Layer 10 of a small transformer language model trained on English Wikipedia (16 layers, counted from 0, width 128).
Take only the direct path to the model's output, skipping the later layers: a vector added to the residual stream pushes a token's score in proportion to its dot product with that token's output vector.

Output vectors of the tokens that the questions are about. A number n stands for n times 0.0039.
"), and": 39 -77 201 157 -366 90 -25 68 -27 -30 -154 -49 207 53 52 135 81 145 -6 40 72 23 -163 155 -130 -9 60 -101 32 30 -48 59 115 157 -27 82 -48 153 -160 -55 -33 38 42 201 23 -138 -41 -29 44 5 29 -77 0 250 82 -43 16 80 -52 -290 -41 -51 165 -93 -17 104 52 -39 123 15 24 -32 103 -47 160 23 -3 229 -57 -86 -78 -97 -116 -26 -8 -48 0 0 -93 -189 -52 160 81 -452 -110 -230 114 10 114 25 -96 -12 -71 -87 186 29 -11 165 -17 -29 -72 -71 -227 74 -189 178 -51 -59 31 46 -9 -156 19 -61 107 55 -212 -3
"arth": 32 -11 60 121 -231 -161 33 99 -183 23 -18 -125 123 34 30 -10 97 128 13 59 -54 -31 -6 -108 -288 56 20 52 -28 -90 -35 -43 73 131 42 3 -30 19 126 -84 2 -137 -5 149 6 -106 9 -3 -17 -15 119 38 0 0 -84 -40 7 -47 -122 -26 188 -45 -29 151 -60 84 80 50 138 103 63 12 52 0 -5 94 -32 354 105 50 -58 -213 -151 -91 7 102 0 0 -31 73 -35 55 -23 -9 -88 -93 -95 73 136 66 -33 -77 35 -42 133 303 -55 198 147 -3 -190 -72 53 -78 -52 91 -48 200 -162 -110 17 -81 6 -99 172 114 69 94
"her": -21 -53 56 90 -180 118 218 -91 109 -32 -151 0 66 -32 -9 49 -73 65 -177 96 -36 -143 -125 -26 -143 231 -57 -208 82 43 -38 -159 246 82 42 96 99 28 -80 50 2 -28 25 123 -148 -3 9 55 10 -42 78 156 0 116 -35 181 -67 88 -28 78 69 -17 208 -45 -94 13 163 -29 -39 50 141 64 8 42 55 -73 -103 317 -14 24 14 24 -95 44 112 47 0 0 50 3 20 -62 8 -134 134 43 141 28 -10 3 11 -170 69 -104 -9 -109 38 170 33 -35 -53 6 -36 129 -21 -80 -5 13 139 149 70 135 0 -87 -104 -95 91 72
"ts": -31 -126 -83 109 -243 70 14 73 -6 -2 -32 -139 -51 41 6 -10 111 50 212 34 -91 -188 99 90 -101 98 72 -220 146 -60 -59 -32 225 16 95 -128 -97 70 -83 123 38 -15 62 259 33 53 -5 -78 141 -20 -16 -135 0 -75 -3 -179 15 40 54 -94 -76 -5 197 -3 -137 -19 115 4 63 70 137 15 -30 35 11 28 3 97 51 102 116 236 86 -101 307 66 0 0 2 85 -179 -51 -27 40 -72 154 29 -25 72 -15 -110 -6 -26 13 -116 73 126 -88 -24 -6 -4 -20 91 146 -22 298 31 79 -158 -7 23 -33 -70 -24 73 30 -6 30
"omp": -37 50 -90 110 -281 78 92 -32 -48 -51 -43 -19 -51 63 -93 -70 159 3 -115 8 138 -54 -79 -57 -295 27 -7 -154 58 -16 110 -44 70 65 10 -40 -96 -29 60 -75 -91 148 -54 31 -203 -46 59 0 75 44 198 -2 -1 65 -25 26 84 -80 -10 25 96 -64 109 -60 -89 166 0 -54 -68 -14 -77 18 100 76 99 -187 64 372 -22 103 -153 -125 -84 -38 162 19 0 0 -19 -112 -6 -62 -111 24 -126 127 73 -99 47 -11 69 -28 -7 -60 138 -58 -160 -15 41 -44 11 -227 -37 -26 -48 302 8 91 -22 61 -18 73 0 -123 -24 5 -100 -43
"l": -30 76 -18 -114 -158 -11 9 -30 -60 9 120 -142 34 6 -85 -87 10 -20 -119 35 3 -81 26 -170 -21 -21 -65 -105 147 -52 52 -111 88 21 -114 -32 -53 2 26 2 33 -32 8 198 -12 41 41 11 12 -110 -33 -83 0 -35 199 -60 -54 22 33 152 -46 -199 5 6 -4 -86 -33 89 -4 -26 14 32 79 -99 -53 75 -69 159 -21 -74 -146 -116 64 -5 -76 89 0 0 15 89 -11 -11 -93 52 28 104 -31 171 -51 11 -5 -85 4 12 9 137 45 -56 16 39 -82 -41 -21 106 -51 106 -89 -209 22 39 -92 70 111 -119 242 96 31 -19
" features": -22 -46 -37 138 -76 -15 -74 -30 73 0 -95 -50 37 12 35 -39 -84 2 -85 29 132 21 13 123 -40 -52 16 -60 -68 -4 -2 -88 121 124 118 5 -87 67 -52 51 -99 63 -202 217 -182 -195 -63 -39 50 35 17 61 0 6 -80 -94 59 -140 -17 -367 67 49 3 7 -58 137 46 -5 80 58 23 25 47 -4 151 -36 47 310 18 81 76 125 -22 -58 299 136 0 0 -46 25 51 221 2 127 -131 -68 76 -41 93 161 47 -84 128 78 18 142 -72 -28 87 38 37 -34 25 15 -68 138 -2 -3 -88 -63 111 -34 50 -92 66 48 36 14
" by:": -88 91 -181 -24 -227 -142 144 61 200 -40 47 97 -12 -236 45 20 -29 -11 3 228 228 17 16 55 -309 -3 0 -132 129 64 121 -78 53 331 158 268 -64 115 -81 -73 -42 -68 36 -27 261 171 3 7 62 -9 37 130 0 158 -27 83 254 -49 47 -249 -76 -147 102 103 -27 81 140 129 40 -3 260 88 -80 118 328 -177 70 317 -215 -83 -44 186 -114 -13 263 97 0 0 -93 45 9 155 103 101 -249 -132 -55 146 183 178 114 -147 -94 -197 235 254 0 29 97 11 75 -114 -3 141 53 -80 -128 92 -24 -54 89 134 201 -15 143 8 -143 172
"land": 16 101 54 12 -317 -4 -43 -118 -190 -71 133 -28 -16 -93 -75 159 98 103 -53 -82 -122 117 175 62 -19 32 -20 -7 -52 -58 -18 -154 61 32 31 -30 -34 95 -157 29 -18 -27 -70 249 -199 78 -18 40 -88 -66 13 58 0 52 -6 -111 32 149 -101 -88 -24 28 54 -46 -78 -59 137 22 125 -46 -45 0 186 57 -27 11 17 273 -101 -9 -54 -139 -27 11 192 252 0 0 -2 -134 177 41 -179 43 100 36 69 -12 146 22 -34 -23 118 95 8 12 -68 27 39 164 -121 -111 -65 -50 56 120 151 -154 -42 -31 54 96 68 -33 28 17 -74 97
"ield": -27 227 51 35 -399 -187 239 -11 -65 43 24 -167 -27 52 -18 117 238 144 -144 181 56 -81 -21 35 -301 -24 177 145 211 -17 94 -232 146 59 135 72 182 104 -83 3 -74 36 -41 33 -178 59 78 -12 120 -105 38 58 0 205 -153 -32 -9 31 -86 -23 117 -45 -124 126 53 229 -142 -26 -45 -51 -30 55 150 98 147 -55 12 218 -59 -3 -29 42 -96 -9 -69 -54 0 1 58 20 29 94 24 -122 -235 -116 99 -93 -27 -3 -46 -22 144 -26 -27 74 -32 95 126 47 -114 37 0 152 74 159 -37 -93 -88 -212 -6 -112 81 -177 294 -13 -41 -117
" Te": -22 55 -3 2 -9 12 -8 9 -17 65 -126 -76 43 -76 74 -69 48 58 -26 8 42 47 -52 46 -34 29 -48 -76 80 -107 35 -75 8 90 80 43 18 31 -5 -52 -4 -13 -43 -10 -12 -16 -1 45 -35 52 34 -11 0 80 -100 -90 84 18 -2 -148 73 -71 -45 12 -7 -69 -57 21 -21 24 35 43 45 -22 39 -1 -25 55 -27 51 49 -54 -77 8 -104 139 0 0 16 15 18 -2 -14 -58 -23 -2 76 9 -35 41 36 -6 -97 3 50 88 -64 31 -36 -59 -13 -94 -38 -36 53 110 121 109 -54 -51 28 -1 -2 -59 -112 34 -5 20
"ries": -86 130 -182 240 -352 58 -110 -19 -35 7 17 -54 137 -32 166 -70 59 112 -23 -27 36 31 -39 -91 -228 -56 9 -47 -51 26 83 -298 -160 51 104 3 -58 -108 -73 -136 -178 -6 -33 279 -249 -9 -66 -132 92 99 -2 -3 0 194 -209 -12 16 -124 48 -7 -109 -80 33 -94 25 85 84 -112 124 -75 9 -16 101 214 48 -20 -14 188 -140 66 -126 175 162 -17 84 15 0 0 82 146 49 104 29 42 -185 60 121 84 181 -99 7 -134 -6 -61 129 123 -6 -52 8 -25 4 56 93 128 114 7 56 -26 -178 -23 40 -53 43 -117 18 171 -154 38
" own": 106 20 -14 7 -26 20 -39 -66 -39 52 -118 -48 50 -70 193 -6 -31 -7 -15 -7 102 92 61 108 59 108 -53 -19 49 -115 18 -41 -87 126 23 26 -29 129 -35 -59 62 -101 -12 121 -160 -175 -61 14 -41 36 27 70 0 -9 17 -45 49 29 68 -214 49 -111 51 62 -140 7 -63 -54 32 18 7 25 41 35 158 -17 -10 295 -15 -48 28 -7 126 -30 -37 69 0 0 -112 89 -9 270 -101 -121 -142 45 -25 -124 89 -35 -51 13 146 -50 35 69 -37 41 -17 -78 -165 -108 47 -18 -72 97 7 47 -38 -83 113 24 90 38 270 43 -94 83
"wn": -5 -23 -28 0 -355 117 198 -68 -124 107 -63 6 123 -3 119 37 159 -92 33 115 -114 18 -45 294 -258 99 111 -38 0 -152 -60 -164 -243 48 123 -33 -130 65 12 -74 -77 -159 -20 134 -68 -119 -103 52 43 -51 186 120 0 -76 -126 29 26 117 -64 -151 97 -110 3 41 -35 137 54 -71 -64 10 124 -66 148 153 96 -27 85 209 -8 -17 270 161 0 -60 -49 199 0 0 -137 139 -123 102 115 -167 -196 107 -45 7 42 56 178 13 83 -56 114 194 -106 22 -168 -64 57 -268 -51 153 -96 26 35 -62 -156 -91 85 3 3 -84 243 -74 140 -121
"ome": -10 -43 -74 97 -358 73 128 -38 -36 85 -45 64 -34 -39 122 -64 56 -56 3 122 186 70 -161 71 -189 123 35 -65 -19 40 194 -13 77 58 -70 65 -3 -111 14 143 2 121 -34 81 -36 -129 -84 -102 -39 -39 22 69 0 30 -40 46 62 -68 29 61 31 -30 114 -71 82 -108 -34 -117 112 -102 -53 62 99 31 -46 9 235 214 41 -23 -61 -81 80 72 305 3 0 0 113 -91 -30 -3 -52 30 -52 -45 -106 -74 -27 -15 -124 -42 111 -87 116 143 18 321 -39 105 67 -126 -169 -118 -61 86 34 121 89 71 302 5 143 -3 65 48 -104 185
" include": -52 112 -81 141 -142 7 36 89 131 113 71 -55 -58 57 119 -58 -14 103 -111 -91 143 105 -147 201 -35 66 88 -19 -36 -155 107 -40 67 22 90 148 3 78 -202 124 -76 131 -244 26 -53 -147 -59 -46 32 45 9 12 0 -43 -3 -64 0 -75 47 -125 -32 47 32 -146 -57 63 -90 -37 -195 147 164 124 54 -41 206 7 27 375 109 132 -155 90 -33 18 60 175 0 0 -15 -6 -19 240 33 -219 -79 -83 -44 -69 109 247 61 -46 -38 30 129 268 -133 47 103 105 -138 -82 -74 29 -74 17 124 -25 -5 76 -93 -88 81 93 36 -87 119 91
" years.": 121 -69 -47 -111 -299 151 27 140 -41 -22 -43 -120 50 118 -30 3 216 165 -84 147 163 34 -132 -18 -54 40 9 81 12 -69 10 67 -41 -101 105 -77 12 87 -146 -155 -85 -136 -141 367 -17 -164 -17 68 -142 16 21 -3 0 91 -49 101 216 108 -148 -388 -28 32 163 -157 194 -80 68 44 -49 128 214 14 -50 350 434 35 -48 235 -89 9 -167 -197 15 -83 75 -64 0 0 -154 -159 37 -19 -112 -134 -106 -7 168 -143 59 60 -53 -10 15 -63 144 42 3 184 -103 55 27 -222 25 142 -29 99 132 187 -102 25 167 -43 101 -186 274 17 -21 -155
"hold": -54 -65 -111 -85 -337 24 -24 87 -144 -111 -31 -48 58 174 179 228 -31 17 -179 17 80 -99 184 250 -56 237 22 -222 -25 -39 226 -262 74 85 61 28 -75 -114 26 105 -37 32 80 121 -4 -79 -60 106 12 -33 11 192 0 116 -18 71 164 28 -88 -264 71 89 0 -93 75 30 -27 20 -7 -8 84 12 -13 235 122 -171 15 137 -63 92 17 -118 -128 0 -34 189 0 0 56 7 -99 148 -315 -146 -244 -71 58 -133 8 -35 -141 -150 156 -84 60 99 -28 198 103 181 -117 -158 -41 152 42 -94 133 144 -182 -65 -58 146 87 7 287 -110 -79 157
"- Website:": -56 25 -10 -58 -238 -4 -14 64 35 -27 -73 -35 -76 -203 81 40 -16 -20 71 -14 128 -110 -100 34 -474 49 5 3 -47 -29 175 79 58 62 0 -69 -116 77 40 -59 -137 0 -125 150 -109 -52 -84 5 58 -11 103 105 0 -44 -119 -158 176 75 -137 -362 44 -29 -48 15 -123 62 30 89 70 -60 160 -29 -5 39 195 -2 -102 329 47 139 54 -94 -31 86 -92 -173 0 0 60 40 120 -69 -100 -146 -306 12 59 -184 -90 -77 7 30 70 -10 -26 72 100 16 -26 -29 38 -305 -94 75 -86 58 199 105 -33 0 31 -159 86 -175 13 -23 -45 231
"ael": -99 29 105 -19 -244 -156 185 137 90 41 -83 51 -119 -28 257 0 239 114 -115 85 76 226 81 245 -372 -53 71 218 90 0 130 -154 93 146 156 62 49 58 -173 -190 -181 -159 26 96 -15 -45 39 78 6 14 87 146 0 136 -232 -210 -67 91 182 -110 42 107 35 131 -49 -101 -95 -111 197 -83 172 148 -106 309 29 12 -20 434 48 163 -91 -90 -247 -30 295 126 0 0 -82 -99 55 -51 -27 -311 -6 -71 47 -24 51 197 69 -158 -63 56 119 46 95 78 -30 -71 -113 -125 -104 26 -255 37 14 39 -123 -9 54 116 212 -41 141 -11 -27 -17
"ss": -141 -83 -20 -42 -259 7 25 123 8 32 56 -184 -144 45 -22 -10 276 -37 50 -22 -127 -31 -120 15 -111 83 -99 23 -13 -73 200 -25 20 41 103 -48 -8 20 -24 -169 140 -200 -156 -45 -277 -113 63 -81 45 -40 139 -5 0 -98 -138 -3 15 2 127 -157 -39 -34 -42 5 -20 -37 5 39 -53 -53 116 0 11 230 -6 -14 -91 198 91 -2 137 -33 -139 79 18 97 0 0 114 108 -72 271 31 -199 -25 32 180 117 46 107 -29 62 -56 -41 29 64 125 0 -8 -139 61 -58 -72 92 -141 112 -11 -20 -116 9 -137 44 -20 9 59 35 -21 5
"ption": 188 -188 39 55 -304 -218 146 30 -210 71 22 -140 57 -155 -11 30 181 -34 104 249 36 41 -145 37 -332 125 -116 -43 116 -138 203 -4 -139 127 158 -116 -74 20 36 -20 147 -128 -27 -90 -201 -29 -166 8 33 -136 39 -25 -1 -114 -146 -30 139 -100 -77 -103 84 -47 -14 -162 34 -97 -7 -12 -134 -27 78 20 -26 113 174 -11 82 385 -76 91 -14 120 -201 110 -140 -89 0 0 -146 282 -60 190 -3 -171 -84 17 97 -131 88 120 -46 0 133 18 140 19 -3 -38 -175 94 -138 -140 -16 96 32 155 -121 4 -39 -61 -10 -106 79 21 76 28 78 -235
"aker": -12 -59 31 -109 -350 -189 39 37 -130 86 -223 18 -13 -11 -53 129 54 93 -125 -73 45 -28 -29 189 -263 107 52 45 82 -113 167 120 -213 109 34 150 -51 200 -105 -111 34 27 -43 22 121 -26 -15 -40 -3 -38 83 10 0 -15 -228 -85 71 63 -67 -21 128 -31 70 51 -65 125 17 109 18 -33 -91 78 -118 145 0 24 19 319 -2 36 -48 138 16 104 30 -132 0 0 -68 115 -172 194 -6 -119 -142 -52 6 -102 102 72 78 -72 62 56 -34 212 11 27 81 21 -238 0 121 140 198 41 -212 -85 -54 -51 -9 -72 84 -105 191 74 -62 -40
"\n\n": -166 202 -107 168 -95 100 52 220 -22 -69 115 0 -31 182 -84 -62 47 53 22 -79 52 44 111 106 67 5 -10 35 -103 59 66 38 -120 79 46 34 102 201 -140 18 86 -75 -19 -115 -62 33 22 -22 44 -21 -46 0 0 57 74 141 -17 96 121 -67 -13 27 169 92 -26 -57 28 48 -59 70 28 -31 -91 -143 62 -138 -63 -16 7 147 -55 93 9 30 -95 34 0 0 -72 -72 -65 -49 -127 105 -65 72 -215 95 -34 82 -74 71 86 101 -75 132 -19 -65 26 145 50 15 2 -32 -67 -108 76 22 41 -6 -8 -68 -45 127 -132 -100 -11 -99

Each question shows what one neuron of this layer's MLP adds at an activation of 1. A number n stands for n times 0.0024.

n235: 2 97 -89 -13 134 27 -75 -4 -162 -43 -170 -21 -72 -75 66 -16 31 87 -22 74 -6 -56 43 59 -41 -30 37 -144 -83 -25 -35 0 -120 -2 45 47 54 6 8 -2 33 -21 43 24 29 50 -32 -35 59 83 -24 16 -226 10 136 -84 45 35 79 -49 -20 71 104 30 136 -62 -10 -58 56 -64 53 -12 103 -32 183 -135 49 -43 6 55 -45 -61 44 8 -116 21 -225 238 -114 51 -124 97 94 94 58 41 2 -10 104 -37 -9 -63 -2 -82 24 59 -17 -82 -54 -13 40 -148 -105 74 33 -49 -21 40 -61 -2 17 48 41 2 -77 -206 -4 -2
Which of these tokens does it push down most? "ield"

n194: -4 -87 -34 48 52 -65 -67 -31 -73 53 31 111 -49 -69 2 25 52 -190 -74 -115 0 -116 -25 -37 3 -42 -37 -53 36 48 75 24 55 -74 -35 76 -107 -53 4 59 -176 -10 -4 9 -78 4 117 -2 71 41 -114 35 58 -22 -62 65 -40 43 -19 16 -20 105 40 9 94 -71 -43 66 94 34 -23 36 50 -54 15 -133 -25 46 60 53 56 -13 30 166 22 25 0 -143 -14 43 116 76 -131 101 -23 -117 -38 -69 -5 -89 -71 13 13 24 95 -27 -91 65 -89 -155 40 -16 -164 -106 -13 -32 -41 -9 -75 -22 61 2 158 74 -15 -160 4 87
Which of these tokens does it push up most? "ome"

n4: 0 -29 41 -99 -85 25 18 4 151 111 54 141 58 -34 -57 52 -50 -27 -63 42 -103 -14 -42 -76 0 75 -20 10 25 -13 -2 -118 121 42 -13 -45 13 -43 8 0 49 127 70 -10 21 -90 -160 -8 77 44 -33 11 67 38 -33 -4 -116 -13 25 101 95 -38 -22 -118 -38 8 32 -76 -10 -141 -76 -35 -29 109 -5 105 95 -22 -111 -64 44 -116 -12 -5 -63 43 -46 60 30 79 22 66 23 49 19 -11 -101 -19 125 2 3 -35 2 78 -24 -100 -33 -21 15 -42 -73 25 2 24 -23 -58 -13 -148 81 93 -110 -30 -74 -4 -124 53 -77 -69
Which of these tokens does it push up most? "her"

n192: -72 45 0 -174 127 79 112 -50 97 63 121 -39 17 18 -60 -35 -45 -53 38 32 -104 11 39 131 -108 -139 0 62 116 -27 75 -38 -9 -33 -31 16 78 -114 -152 -89 -76 -50 -64 23 -8 30 -34 79 -89 61 53 58 114 -7 72 70 -36 -41 31 133 -76 -17 24 29 48 -93 4 -19 26 -34 -25 67 143 -28 2 -18 7 77 53 85 84 -17 -18 16 25 18 -65 -58 2 57 38 -13 -20 116 -79 -18 50 30 2 -20 5 -64 -90 101 21 139 18 -168 52 41 121 -8 48 67 -44 33 -41 27 -73 27 39 13 53 19 26 -20 176 56
Which of these tokens does it push down most? "), and"

n197: 34 147 45 12 -11 -28 -178 -61 46 -163 -42 -36 -49 -95 -69 45 -20 -15 -8 67 -116 6 -93 72 -5 61 12 -72 51 40 52 59 -22 -81 -93 22 -12 -59 -32 -71 47 -75 45 -60 56 -41 0 35 -10 144 12 26 -116 -12 104 0 -23 -9 10 -11 73 -7 -23 84 -30 33 0 -60 34 65 -40 17 -117 10 -51 46 36 117 105 -35 -89 26 7 -52 84 47 -216 35 88 -45 -31 22 -53 42 92 -168 49 -128 43 -68 -133 30 -4 75 23 -102 6 -83 153 -6 0 76 57 -50 -2 -71 -12 -9 -32 -39 -100 13 115 50 70 -33 76 161
Which of these tokens does it push down most? "wn"

n83: -54 18 49 49 2 -41 14 -39 69 -54 -36 31 42 50 45 -18 -93 -82 100 56 68 -72 -94 -6 -53 -62 45 -40 91 2 33 -108 66 41 67 81 36 -9 -106 71 -70 -2 118 -26 72 -30 -25 -107 62 164 -95 -7 110 -56 -21 -47 -15 -9 -6 75 44 -67 31 -10 5 -55 28 -47 -28 140 -18 16 22 -64 -150 -33 24 -41 94 -31 -173 -52 -3 -12 13 -39 160 -106 27 -44 -4 -6 25 0 71 -103 5 52 42 178 80 -94 10 -38 17 22 6 79 -133 -42 49 -104 -41 -20 -63 134 29 42 -13 19 107 31 17 23 -52 50 -18 50
Which of these tokens does it push up most? "ome"

n54: -56 -53 -24 -30 113 42 38 197 32 69 -125 -29 28 -45 20 124 22 -110 54 147 -35 -84 30 -86 -146 96 160 24 26 0 -89 83 -44 -112 -16 16 -10 10 108 -63 -71 -32 7 36 -41 -101 14 96 -38 -7 42 -94 28 5 29 -27 -66 -13 48 166 4 24 23 -31 6 -47 -8 -37 70 -63 -49 -41 -18 -96 -63 12 -28 5 82 55 8 -84 -15 9 0 30 -51 28 -92 12 29 -22 -57 44 127 -22 33 -46 61 134 77 -108 -9 68 125 61 -78 89 97 19 -70 -90 97 -5 -45 -76 81 111 -26 27 81 -25 -100 8 68 -80 -17 54
Which of these tokens does it push up most? "arth"

n213: 51 -89 -10 4 48 -113 80 92 0 36 53 97 96 -8 22 -62 -138 -38 -131 -4 -20 10 21 -72 -30 -95 -64 14 -26 -66 -36 55 -38 4 -59 -16 -36 145 10 -17 -94 -32 -9 -23 27 0 -28 8 76 -149 41 34 51 -58 -106 6 135 69 -12 -57 -8 111 -29 46 57 -68 71 -49 19 51 -13 -6 37 -108 128 23 47 -35 -92 -42 28 -2 51 102 -52 -8 -50 -95 45 -203 86 -43 73 -65 -164 17 -47 -14 -139 -91 33 -23 87 -36 28 -10 -33 86 -49 76 -101 -17 -100 64 17 9 38 9 27 2 129 -38 -55 110 -21 62 21 -20
Which of these tokens does it push up most? "- Website:"

n183: -51 67 10 -10 32 46 34 20 61 62 -16 -207 41 106 16 64 34 -115 -33 -44 -219 15 44 -32 -63 -25 -27 80 20 -6 -62 -21 -47 -4 80 -4 17 14 -14 -57 4 -115 69 94 -2 41 -4 -11 -83 2 -93 -71 91 -5 6 28 170 40 -22 -68 -80 31 30 -56 -80 -19 -34 10 26 22 -57 -150 22 -48 -42 -24 69 47 38 119 100 -24 26 45 -12 168 -18 182 -72 -76 -6 98 -4 -178 -22 10 -14 78 54 48 5 39 22 12 16 -59 -32 159 -29 -187 91 52 -28 -86 -141 -20 10 41 48 -58 65 15 -54 -61 -132 -87 15 2
Which of these tokens does it push down most? "aker"

n173: -28 61 71 -33 -53 -24 17 34 44 32 -46 51 -109 -12 106 -81 48 19 -58 -35 -102 -63 54 66 -34 -56 78 -57 -63 -120 -2 -9 -18 -121 -93 -124 8 39 -81 -90 -87 -12 71 49 22 101 -45 -2 -59 -35 9 61 -88 123 4 8 -85 -34 74 86 127 -7 4 96 46 -60 -102 -43 -6 59 71 -64 -32 89 -71 10 23 -31 -88 23 60 -216 46 58 -107 -47 -22 -67 -82 -43 -10 -27 108 -4 117 -89 -55 12 83 -14 -85 22 -6 -46 110 -4 -74 14 45 -68 26 -84 81 18 51 -40 193 80 -7 -25 -67 -56 23 -59 -28 48 160 86
Which two tokens does it push up most, strongest first? "ael", "arth"

n142: 4 -61 36 53 -54 -39 42 -18 70 -86 -57 17 29 18 18 114 57 82 28 -13 -79 19 -23 -4 33 -76 -64 68 12 39 10 0 -19 -22 -206 -46 -38 53 8 84 39 8 -16 25 -40 17 -175 31 -57 62 93 6 55 72 -24 0 91 44 16 94 2 -51 -9 -39 7 -42 101 55 25 -12 -17 2 -173 -58 55 -2 -46 144 62 -95 2 -61 62 -38 -25 -85 157 31 -127 -2 19 67 13 -93 -118 39 34 -29 -44 33 -47 -80 37 2 -3 -25 -86 89 -147 -16 126 -149 -96 52 -114 204 -17 35 -7 91 -73 -108 -24 -6 -31 66 -38 -64
Which of these tokens does it push up most? "), and"

n131: -96 35 -59 -8 153 -6 -4 -37 41 76 82 -9 20 -62 113 53 -93 -46 36 -22 16 92 19 -193 119 -2 -74 95 186 -23 -16 16 144 36 51 -73 43 -65 -53 30 -136 17 -40 -68 29 -24 38 0 -69 13 9 -128 88 74 69 -101 11 73 16 105 63 -6 70 4 -48 -46 -64 96 74 32 -42 9 57 -21 -21 46 -42 18 34 -28 -111 19 -60 -128 -120 20 103 -107 19 120 -4 -91 -36 25 39 -12 -77 -16 -51 -2 -7 -21 23 -41 56 6 -31 -14 -94 56 82 -2 -2 -47 -2 -58 77 -44 24 -8 8 -6 34 -108 83 60 -34 -242
Which two tokens does it push up most, strongest first? "l", " Te"

n170: 76 -48 2 97 46 64 11 -76 -76 -97 67 -100 93 107 68 -77 20 128 -6 -20 16 -25 29 24 -142 100 35 -44 52 78 -101 -37 71 85 49 10 -55 -34 -63 10 52 90 33 -58 -34 -91 24 -76 41 -11 -61 -63 7 34 22 -27 125 -53 47 -22 56 -212 65 41 -13 -36 70 -103 -94 18 -131 38 -51 15 -45 -35 24 53 -44 13 -30 4 12 105 -18 0 160 -34 -49 -12 -115 -82 -19 101 -113 42 23 -25 30 -78 54 -59 -71 28 45 -74 94 -43 15 -89 -39 90 -63 -129 31 58 -6 -95 38 -24 47 -55 -97 94 -60 -106 -13 64
Which two tokens does it push up most, strongest first? "omp", "ts"

n243: 101 82 65 65 -108 100 -32 -79 42 -32 79 -29 -19 39 -84 -55 34 45 95 92 -12 17 60 -11 78 76 -9 -114 22 -90 -66 -159 -11 13 -45 14 50 30 22 -45 69 -45 37 60 82 76 64 -58 -40 -2 228 -43 -59 132 34 143 11 113 -44 54 -64 31 -2 100 -2 41 -4 19 30 -29 -12 -8 8 -6 39 -72 112 -135 -11 12 -19 82 -137 117 -51 -12 -29 -91 140 -6 -31 -73 37 -2 -56 -28 78 2 -76 -30 -34 -121 9 54 -124 43 18 -109 33 10 60 -60 -8 25 30 124 -36 5 46 -87 -19 10 133 -36 92 54 153 -25
Which of these tokens does it push up most? "ield"

n119: 54 -126 -37 -6 124 16 -80 59 -19 -85 -38 -54 -26 10 37 -74 77 -22 126 90 115 61 -26 -79 -42 99 -66 -61 22 116 -10 -11 9 -165 134 -143 -146 139 59 -10 79 50 -75 0 -32 32 45 21 -10 -22 96 -59 0 14 27 12 -69 -68 38 29 28 86 26 -16 -48 -85 26 -12 77 12 46 -14 -115 40 27 72 39 -62 -2 -35 87 2 9 -84 40 -95 -114 -182 74 49 -83 150 2 70 -101 87 -72 54 17 86 51 -71 -29 39 61 -17 -197 -10 -56 -69 30 -19 93 2 6 -29 14 -23 -89 104 71 45 -15 51 48 41 -52 129
Which of these tokens does it push down most? "ield"

n103: 10 142 -64 -8 -8 96 29 -168 8 -23 74 14 8 -19 98 46 57 77 43 -42 12 68 16 39 197 -14 18 31 -69 96 93 -32 -45 -26 -74 139 49 -54 70 96 -52 16 0 -15 90 -18 -49 -67 6 -67 45 -94 -46 -31 102 42 96 -4 -16 -83 -11 38 -16 -37 -118 -63 32 -73 -84 -37 20 -142 25 51 -27 24 61 42 -95 -48 -59 106 -63 9 76 -52 -4 -32 4 46 -12 95 -2 -11 230 24 36 -8 82 10 -79 70 -138 30 35 -82 -88 126 -40 -53 33 -42 -25 45 -9 -68 -20 -111 2 135 -126 -81 -81 36 -51 114 119 -88
Which of these tokens does it push up most? " include"

n141: 43 -38 129 -56 22 133 74 -151 18 -71 30 -157 2 9 -19 -40 68 130 -20 -63 -101 7 59 119 36 69 34 84 148 32 -7 -47 -44 20 -117 4 8 66 -36 -85 40 50 77 11 0 138 -4 3 160 114 17 65 -41 -63 -24 -124 -10 -46 30 131 39 -65 -13 -149 -32 -15 -2 -67 0 2 -56 100 -43 89 5 -40 38 55 -71 -19 -37 84 40 -24 5 17 216 -54 -39 128 -108 110 37 143 -76 -102 8 -11 -23 21 -32 -50 -52 -49 44 50 27 152 41 -68 91 -75 -73 -160 -99 89 4 50 65 -61 113 35 4 -13 27 15 18 74
Which of these tokens does it push up most? "ome"

n117: 90 17 -107 -53 129 -91 40 -12 53 40 -107 -9 -143 -21 39 -23 6 104 -37 -16 -29 -171 66 -73 194 86 4 -16 162 -108 -19 -134 -71 -29 -89 -12 -88 47 44 -37 60 111 -45 17 -89 -46 -4 18 69 100 47 36 42 -58 -52 -24 -62 -104 66 63 -37 97 83 -78 -38 -46 -4 -12 32 4 64 43 6 112 66 -60 -92 -34 36 43 69 -30 -7 35 -42 -16 18 -63 29 190 50 78 87 8 -97 137 20 89 142 32 -11 84 42 12 -31 76 28 -94 -12 -100 -20 4 -89 79 21 -54 -32 -87 2 77 23 -38 27 34 -78 -37 -41 -57
Which of these tokens does it push up most? "ss"

n175: -52 18 26 78 -75 62 44 28 12 4 122 -147 -34 64 22 -98 9 108 41 -61 -35 -117 -17 -60 14 57 113 119 71 -64 -99 -122 -131 27 87 43 -25 41 -17 -2 95 -4 -22 -2 78 45 89 59 204 30 15 -34 -249 7 110 -17 -56 -20 104 62 -37 -44 -59 21 14 -46 -135 92 -49 102 128 25 -88 -102 29 15 -58 -41 -62 -8 -26 5 19 93 -114 13 -86 54 -17 57 -119 78 84 -70 -40 -4 -72 -9 -9 -68 -27 60 -16 55 -32 -108 47 -67 136 200 -56 -78 28 -15 -102 -85 -49 -39 96 -35 91 98 2 9 40 70 46 123
Which two tokens does it push up most, strongest first? "\n\n", "l"

n39: 38 -105 51 -127 -42 63 27 89 146 -69 -63 34 -36 -9 46 -112 -15 30 54 129 2 -51 60 56 14 36 42 53 24 -80 56 -50 38 -47 25 -37 -10 11 4 -85 58 -164 69 226 -37 -15 -73 -2 -33 40 -236 -34 -49 -105 -35 13 37 -71 -97 -5 -51 -81 -2 47 76 -18 -36 -73 26 -90 -100 -113 -20 83 -71 -90 -57 112 12 -53 -74 28 -14 42 169 87 -39 -85 128 -82 73 125 -17 50 14 68 80 -48 -103 76 -95 40 40 4 31 -143 43 -169 -90 20 41 -14 87 44 -23 -96 32 -91 -25 45 41 123 -43 -11 -86 -22 -49 -120
Which of these tokens does it push down most? "arth"